Layer 8 of a small transformer language model trained on English Wikipedia (11 layers, counted from 0, width 64). Numbers have three digits each and are written without spaces.
Take only the direct path to the model's output, skipping the later layers: a vector added to the residual stream pushes a token's score in proportion to its dot product with that token's output vector.

Output vectors of the tokens that the questions are about. A number n stands for (n - 500) times 0.0041.
".": 601483658624473522608547533516423533423575462449444392340571634531578529504446438470446436593321413578706524604553651580325458350700476546387690488699573432524424617577565384399369658614200711
" tell": 462563407506583466442497599497392377552447485392556531629434500527476497285470687500551587747459378604351452323366445629491712426475509611662703523468306442581621589273247532576339467310581545
" expressed": 456388616537479422401561379436405478611455503507568465557432308532507298456538625474541486551543400518622423690402543487737700461546318556698766253189337515574724504349331368420427281429740458
" cannot": 513544522525474324401662515456497346555417616518623487637435414530516293367497556575556643740528266650418590251475513500648504442503527542577746284410358411549564683303268321510248387343510433
" Succeed": 524461271386550289402283445199662340693374687489623746350306562558555143140670546232696717426531520317292794203407239814352721544547469582361751372519526478261636889500241537444524556630712678
" |": 585578799627541471587500375680308687346519432386463494406595461431588413611352407610449376282579666407621401592535564384518489280670551379510362355515623469607463390596586577420644560582662423
" whom": 514533295264415224495479420562567516712414500555500578611352363299344577258271776514594633705522522610274401426327475500516743272602539714580900325678554564321830776286328427448430350500455682
"====": 420409565713649532442583347388383602355413606516487500656436395363489353398327627773569264400689434219556504650301481631651375610472477451611614511242298533670519620372500747590288504512762273
" were": 569479534507354503610576429369392365443500606510550399663532439574509526388282706668477423534722338478497575427591518401521561224698416493469658316464319414514574743447522365407312360503570481
" refused": 492572522552417364429481362440519441444419566469647464565439488600442360439397599553549412651517373514316670305366509592574751347607339530632711311381259510522737742372301435409386393434685543
" graduated": 435493371332410419546363393402414397589366628438734491655442474524319568588361690517564359579456308608569611405477509640535624447516349535557734503403296559534465681439312610445521405408629611
" had": 486445506534321453596588424553506398366490590451597427600541464589489512482297683638476390595656334497426604395601580481579680321625404483440651359425331488546567667391372448407328323379526515
" confront": 457736443497551488347375520506343423575460509513591540500455470580485301374494586497569448738468357640347604370318485511523707455525472655747694553430386467630649605417218519485411378389733528
"aceae": 592552325485692486356405226208726521551246604549635698691442511569482412494831579198535519654428191537634379370292496598610446621251430715679838676540398550510858775241308214528321342535360373
" resulted": 510467648662439363448497471325354393402434599548606473700423416604584507386413636578605386672778321399328733336496562455515700391433467572532662408469258552437522668457356434441374337440623507
" chronology": 508149144500666231380500483127341529860313454600683708938269325494422433223422737449575773481522205332614336393362248770485348487348383744708534597277335438376465392341192611664292468545658389
" remained": 521474546542383446575529364463486427403426659494572476622502398524471525478386691571535337587648318440454717354539548465576664313527371483565719272366268544507568683377377516464383411417611524
").": 571324651492511449590584347603765402435411594489658387569500473418581689217521322512524536851500500490256702488422503497364483531566446483670802427618601604423479647497526105399333511542263565
" told": 457550457545500365490532388543491424492439500532587494566462541637432433428396619467543461721500304617348554426320454618517795403612327524659727383369299513551659604358285526430405334432703546
"\n": 610301492431549540512524664246263399565598674394678554651500623631606236572380472364482661426448523361707335462492551398293327628625529467433564441641593408403435266591469648665554676677479594
" until": 575476572529375437522461518597568383441478437523534366554534447389630631392460457509536446605494423488517659457453557564452547224431266509533703531440309494270474680642385489373459532561569633
"sqmi": 376596140025380241378634400365337459676230663699570377427317350194495345697570849495714642686642612500369648397489670690572518381516336565439739377353336652260281858490449312505193180473515244
" could": 524579617584353385535596403528497352385456606540606497546495366535547400394463584603503456671648305648356650300530559475613626218553359488493734265418298485554552714327335305408258316394561407
" provides": 479361455507527341419672533263553386627436566396661414740351462492510293402493638507551500699669301434584520297452578460622562475374483563496712437435277573492477622366249457592212347362459425
"inomial": 591436430574846189467742167210668526715125623927680716461251684264630470514591773182597604725476305673636598617494263742609487400393692727475911310478134407370649530370254085332232442179448355
" asked": 380651563605481391493537280461429431483433531443599471569421616586447387472463632350537443704579299570354528432356401561506787383610373500652705368427303412536667638393329573440441295419741471
" would": 543521674634352474537594413569509373407477565449596419528505370536569463348427662642487430695646333568339673349584579529594640294638361500454647351361353558565552717356336412410277282394529471
".\"": 605582541746634195593565282652579533483448389594568455553483491588653410311405317536547574870469235660451567516319585642350504354663318551601754532532519457500415775316453289374328526445389478
" average": 444475443594401652396582369563273362615485683541725454488510356363567490618657577658576571583561504692453702528624519607632455520510359642521603380562571753577497458314505383533304516365685539
"://": 520640220532749500230570532141320683569320521527529402520477365524280580521587514573628698727439412645287310356564391727484524437457576500727715217269548306249557446480368268352490323473601453

Output weights of attention head 0. The head adds the sum of these rows, row i times number i of z. A number n stands for (n - 500) times 0.0015.
o0: 537425568696347605591466418658704571586396363410556605386335260515441825741541483584625376286588357361596792650534320452590598434415059558417432392403356425535536598620696582411626349661797457
o1: 426584638559762607469601521665678669308424510582331428386536589351556493500587474531504461372609778428413336415513409450539586456615766615598455578243370431545509305480597534411543453516612293
o2: 317528181403389591434515591407488425819499511432549427627375613441386571516580661656406520774615410401350780615485554680557869757327417624445550498540244395635549753545170572532324315419520460
o3: 660475554330671385384258820493552635610631469493513541397318384492418411422634255398450590402513667654371231424543443581346358464463606611715483536471689378426509207545539584453614586465558550
o4: 502546206594560553519652447463453558530360466506359509644625774485382559627520582794641500673311560492498451641428592467478489593469607442628727491783273440605260676263188569491363276416442522
o5: 459455625683503635559631398703528652498363362340482417223600340234440652556536392522644452331589445598564551581447490523799345366463533557515411502563515512675432483577647558276461580482502252
o6: 424517518620598523459555485693496562366448454635357507557651448441527421612508376675495409244677588400473436516606297396704357453562596436461415537468455449562466373412583504393620508558762317
o7: 461587557692402603453940108449597525504583455550185312428492548392660502465551562452318447659428603586622537441455732348789501419582687498511636319563517507691639508407509248437251374302192532
o8: 619451367596562493247553739250531529749552598515499648646275585604602284589684523398513788485349513419700356325537416360367198685468633573576541466530404481459644232492537525656453567423588584
o9: 468610591640506530629505252677465693345342399535379445364669445465525568658456421658580284360580615464454477649584369428715586373463571432460365449466464505660446538459549525297665440517720340
o10: 515564611535557556626503247561609723284569198430455497264725328406417653622558434540550258389544564540436417583553507409517748321469465571432405400375541498568527518555678321291629263483498464
o11: 447494488518412491668332317623445542405538302472586469479511412633409674536488484630471319484643421544401657703569425521608742488438312431334415402344466431496400747516399546501615259542712522
o12: 400537373576560524497769355490529533387389362598169475642671820423560505465588563654533402605384695526589360508460509415645500522553864370700693553588342508623364508266218532480426316346403491
o13: 500719358414623630497512759567498445550462720433682416438332646375490554543465702706622341770568493441530604634358558644433678715167534603540667500366126411573316634563297828790293537457670366
o14: 404530646709410564513540421776398503600425524454581312453435309439486476474461416717521550568760413554478738632474468534734424512614317435348478377402570433613475739389328594459328478568663371
o15: 566471436468676419324369712298390427712645747502647581583279466648585125544455547405452680454619508421590328408521299518346375617622623506555418531377505467422519175470482757614557721598864544
o16: 569499369383381519467544610418583368616565531411594518545409551443421596450527598430549551707325350552490589521418769642348537556442418572505700505680482507427464665576388393599358461480201613
o17: 577456399422549578291551889326642477684499690449589552573348605397467389460555566347572775498348489469616311316452561541316183745440669649565573618628454502430558293588481518590318681442359565
o18: 572602395499693450396310706532483653558467432444493476499487482396344347497635309632557567421534672597309231522657364517537332562295748639635372483504512366577471338519436703432670369368733411
o19: 409572571538577560535378378547390562291529435538409423574593421545478398553463443656407395535769534469205494501599295463462842469664456488437380497249471381518508533408468464496621384527692406
o20: 494601605719528610437453435513260591502508542488510434379476348574564312662447530614437535502762457453461629626490281435619588555486489523363377478284354559699609474499547650447542536548859343
o21: 338538612533500546544375517764715709186143306358369499403690648397319614411836536379711630454388486652282524587537391565293670386814300592331497737282483620566549575603369457393608152634425461
o22: 497546492537180555570718330614494496389468340452326433481708497501476516630570552567409398526353387524370858522474759606536582377661244447314693472700380636618501767518426283282498363532213556
o23: 366403671522291542719701279771536314312434514539367393506618502365539695421304514522452232427618445448631574583385545561795500379666461242445511585473550489461324640477503522527497587630437338
o24: 574424586397489328635276451510494493273353385371607562209598463479560685514531511198739283380407419646676469614447487510520628272430549318433524611485510582468231448630612631501591660558676538
o25: 452618634568462462739493129653485571247526365554441490367650457629559678534489448605575168582564530523394701671541494364578968354510377470382524267366464493531555684472516387468586230521603498
o26: 505499439568427550260651791403497328775580747454601446563336566452535243498558605426447796618454332513619610371419610636420208725592513548459644555597440600548563443538367553611235677506376522
o27: 483674642581671504424485535589352673452522578473534576392613430495479302605491394587612629324629529514485354568520426553512378461661638561475355483407556576491578366482653567292625543574648335
o28: 442494570456684466572437434652554672380398445592473572405606523527628519532480376526552412175556772418531361455624254339625407479419629466477225535380566518515508291525632606385707509515762407
o29: 633702629564478525607343373424390615156476437428599561314806420696485442687401498444683410460415445502441383557593471348260807291672465440402376454451525599447483509427648442343695458683650599
o30: 512434483427457466687471336749608619349358306496391492399607347380381714597451344619611151211595576561406512617553475550720411284363412430472410483644547450618373499522631528278686465483574387
o31: 325288434453271620598568363559639302471343527395619543529566424472412755522336694471556442294493195284554861485379563546500562473641059401258481639686454585431446763531620467346408574769334506

Each question shows a token from some text and the vector z that the head gathered there. A number n stands for (n - 500) times 0.0098.

" So": 525602478458483420501589583486484556553543529532452472518555536511402537471548483433510432405345
Which of these tokens does it push down most? "."

" V": 468437472523512448494483486491524526473493529551512451532577555426494457433525491552401590463421
Which two tokens does it push up most, strongest first? "://", " confront"

" F": 590513495502477519543522503517437555421522652558452429521527617377464584419509535533472431471465
Pushed up most: "===="

" a": 495461515409457461376551407454531508462484467320607485361493410559567545508597447431415537468578
Pushed up most: ")."

" That": 654551521541440348411450562427493570446616556647439457423556526482345474488578459401535433400443
Which two tokens does it push up most, strongest first? " chronology", " Succeed"

".": 424474474490477374428594558478510472481548428606494496470484533325459441472494528473493488436373
Which two tokens does it push up most, strongest first? "\n", " chronology"

"-": 519489497466499479465590521524528541500496516524479413502537581411487498482583467504448544438368
Pushed up most: " expressed"

" St": 372352422481534495514543484474532529563410496516512435537549505436497522478492479535386621483424
Pushed up most: ".\""

"\n": 468503546518482290422509589383419536532561446639497523438465423363404519431481545361552312374398
Which two tokens does it push up most, strongest first? " chronology", "\n"

" S": 517438498494508567507570490519475497455515615537508462516502577317524549443478562521398470514480
Which of these tokens does it push down most? " Succeed"

" G": 478536456521466447563492501477457457494432475552486470455513442470541557462493509520481507509546
Which of these tokens does it push down most? " confront"

" ": 463440489485471530477544438506555495460456552513522435441541580416561503488522521563369555474504
Which of these tokens does it push down most? " chronology"

" election": 447433548587470511303405366428472498370538507442627506513489510664614427574459531532340557458516
Pushed up most: " Succeed"

" won": 450437549574482498321420377436478502388540505446618497512498512637610430552469525527346553460503
Pushed up most: " Succeed"

" Mon": 418426580510628381441480603514468523543615501670531481637567573375356346506545498522369611365294
Pushed up most: " chronology"

" payment": 632504493499471561533496476515441582402540684520468408526498627386469615414506536547459411488488
Pushed up most: "===="

" Jr": 477442461532521460520481492504529525477488541578505450553578562421512462430510506565404602470408
Pushed up most: "://"

"ra": 417366450491578470505523508481524549554430507528521443555552486463535489481509479509396608490423
Which of these tokens does it push down most? "===="

"s": 446460474558501358401381448420448542443546513569540479441558493533432480545552463509410594402477
Pushed up most: " Succeed"

" who": 470311480428601407459590547487578485534363417417574414407497384359657402412595439482373596468512
Which of these tokens does it push down most? "===="

" Dar": 410434515624512450491424484480487543466497551630511474637624583477467415494517496585381613464332
Pushed up most: "://"

" by": 498463506412443464377549402454537509453477464311605482355493407563562551513603438431423538472578
Pushed up most: ")."

" Na": 448456502558554343416387527447475577493562515596512481532597542570416395511570462520427606370375
Pushed up most: " Succeed"

" He": 450392526457505471474489404527547576470500549554508388491601589382533505495586481534372629482484
Which of these tokens does it push down most? " chronology"

"ci": 530557448480435481614530536488460465472390512574437447438557535454542580395464539549479489490570
Pushed up most: " |"

"0": 529649381499308478613492549480436486424430447629351431467560601495420610514452510538579488451504
Pushed up most: " |"

"apped": 463526472591387584393471408462552507389506551572494454525532657591493441603527531654362595449469
Which of these tokens does it push down most? "inomial"

"fu": 491423610522582436442507499496539595490533582500564459580582565495504379438589488513360548433386
Pushed up most: " confront"

" Ni": 439391481523545473508379406465461512502502529515525429501520494518591515513496520552384553518545
Which of these tokens does it push down most? "inomial"

"e": 502469495416388445347558396434575508426446442279617489320507372589541549495625420410427556442583
Pushed up most: ")."

"vis": 470438501500539480481502473506517517480513538551524451539554567429528456437508519559391582472434
Pushed up most: " confront"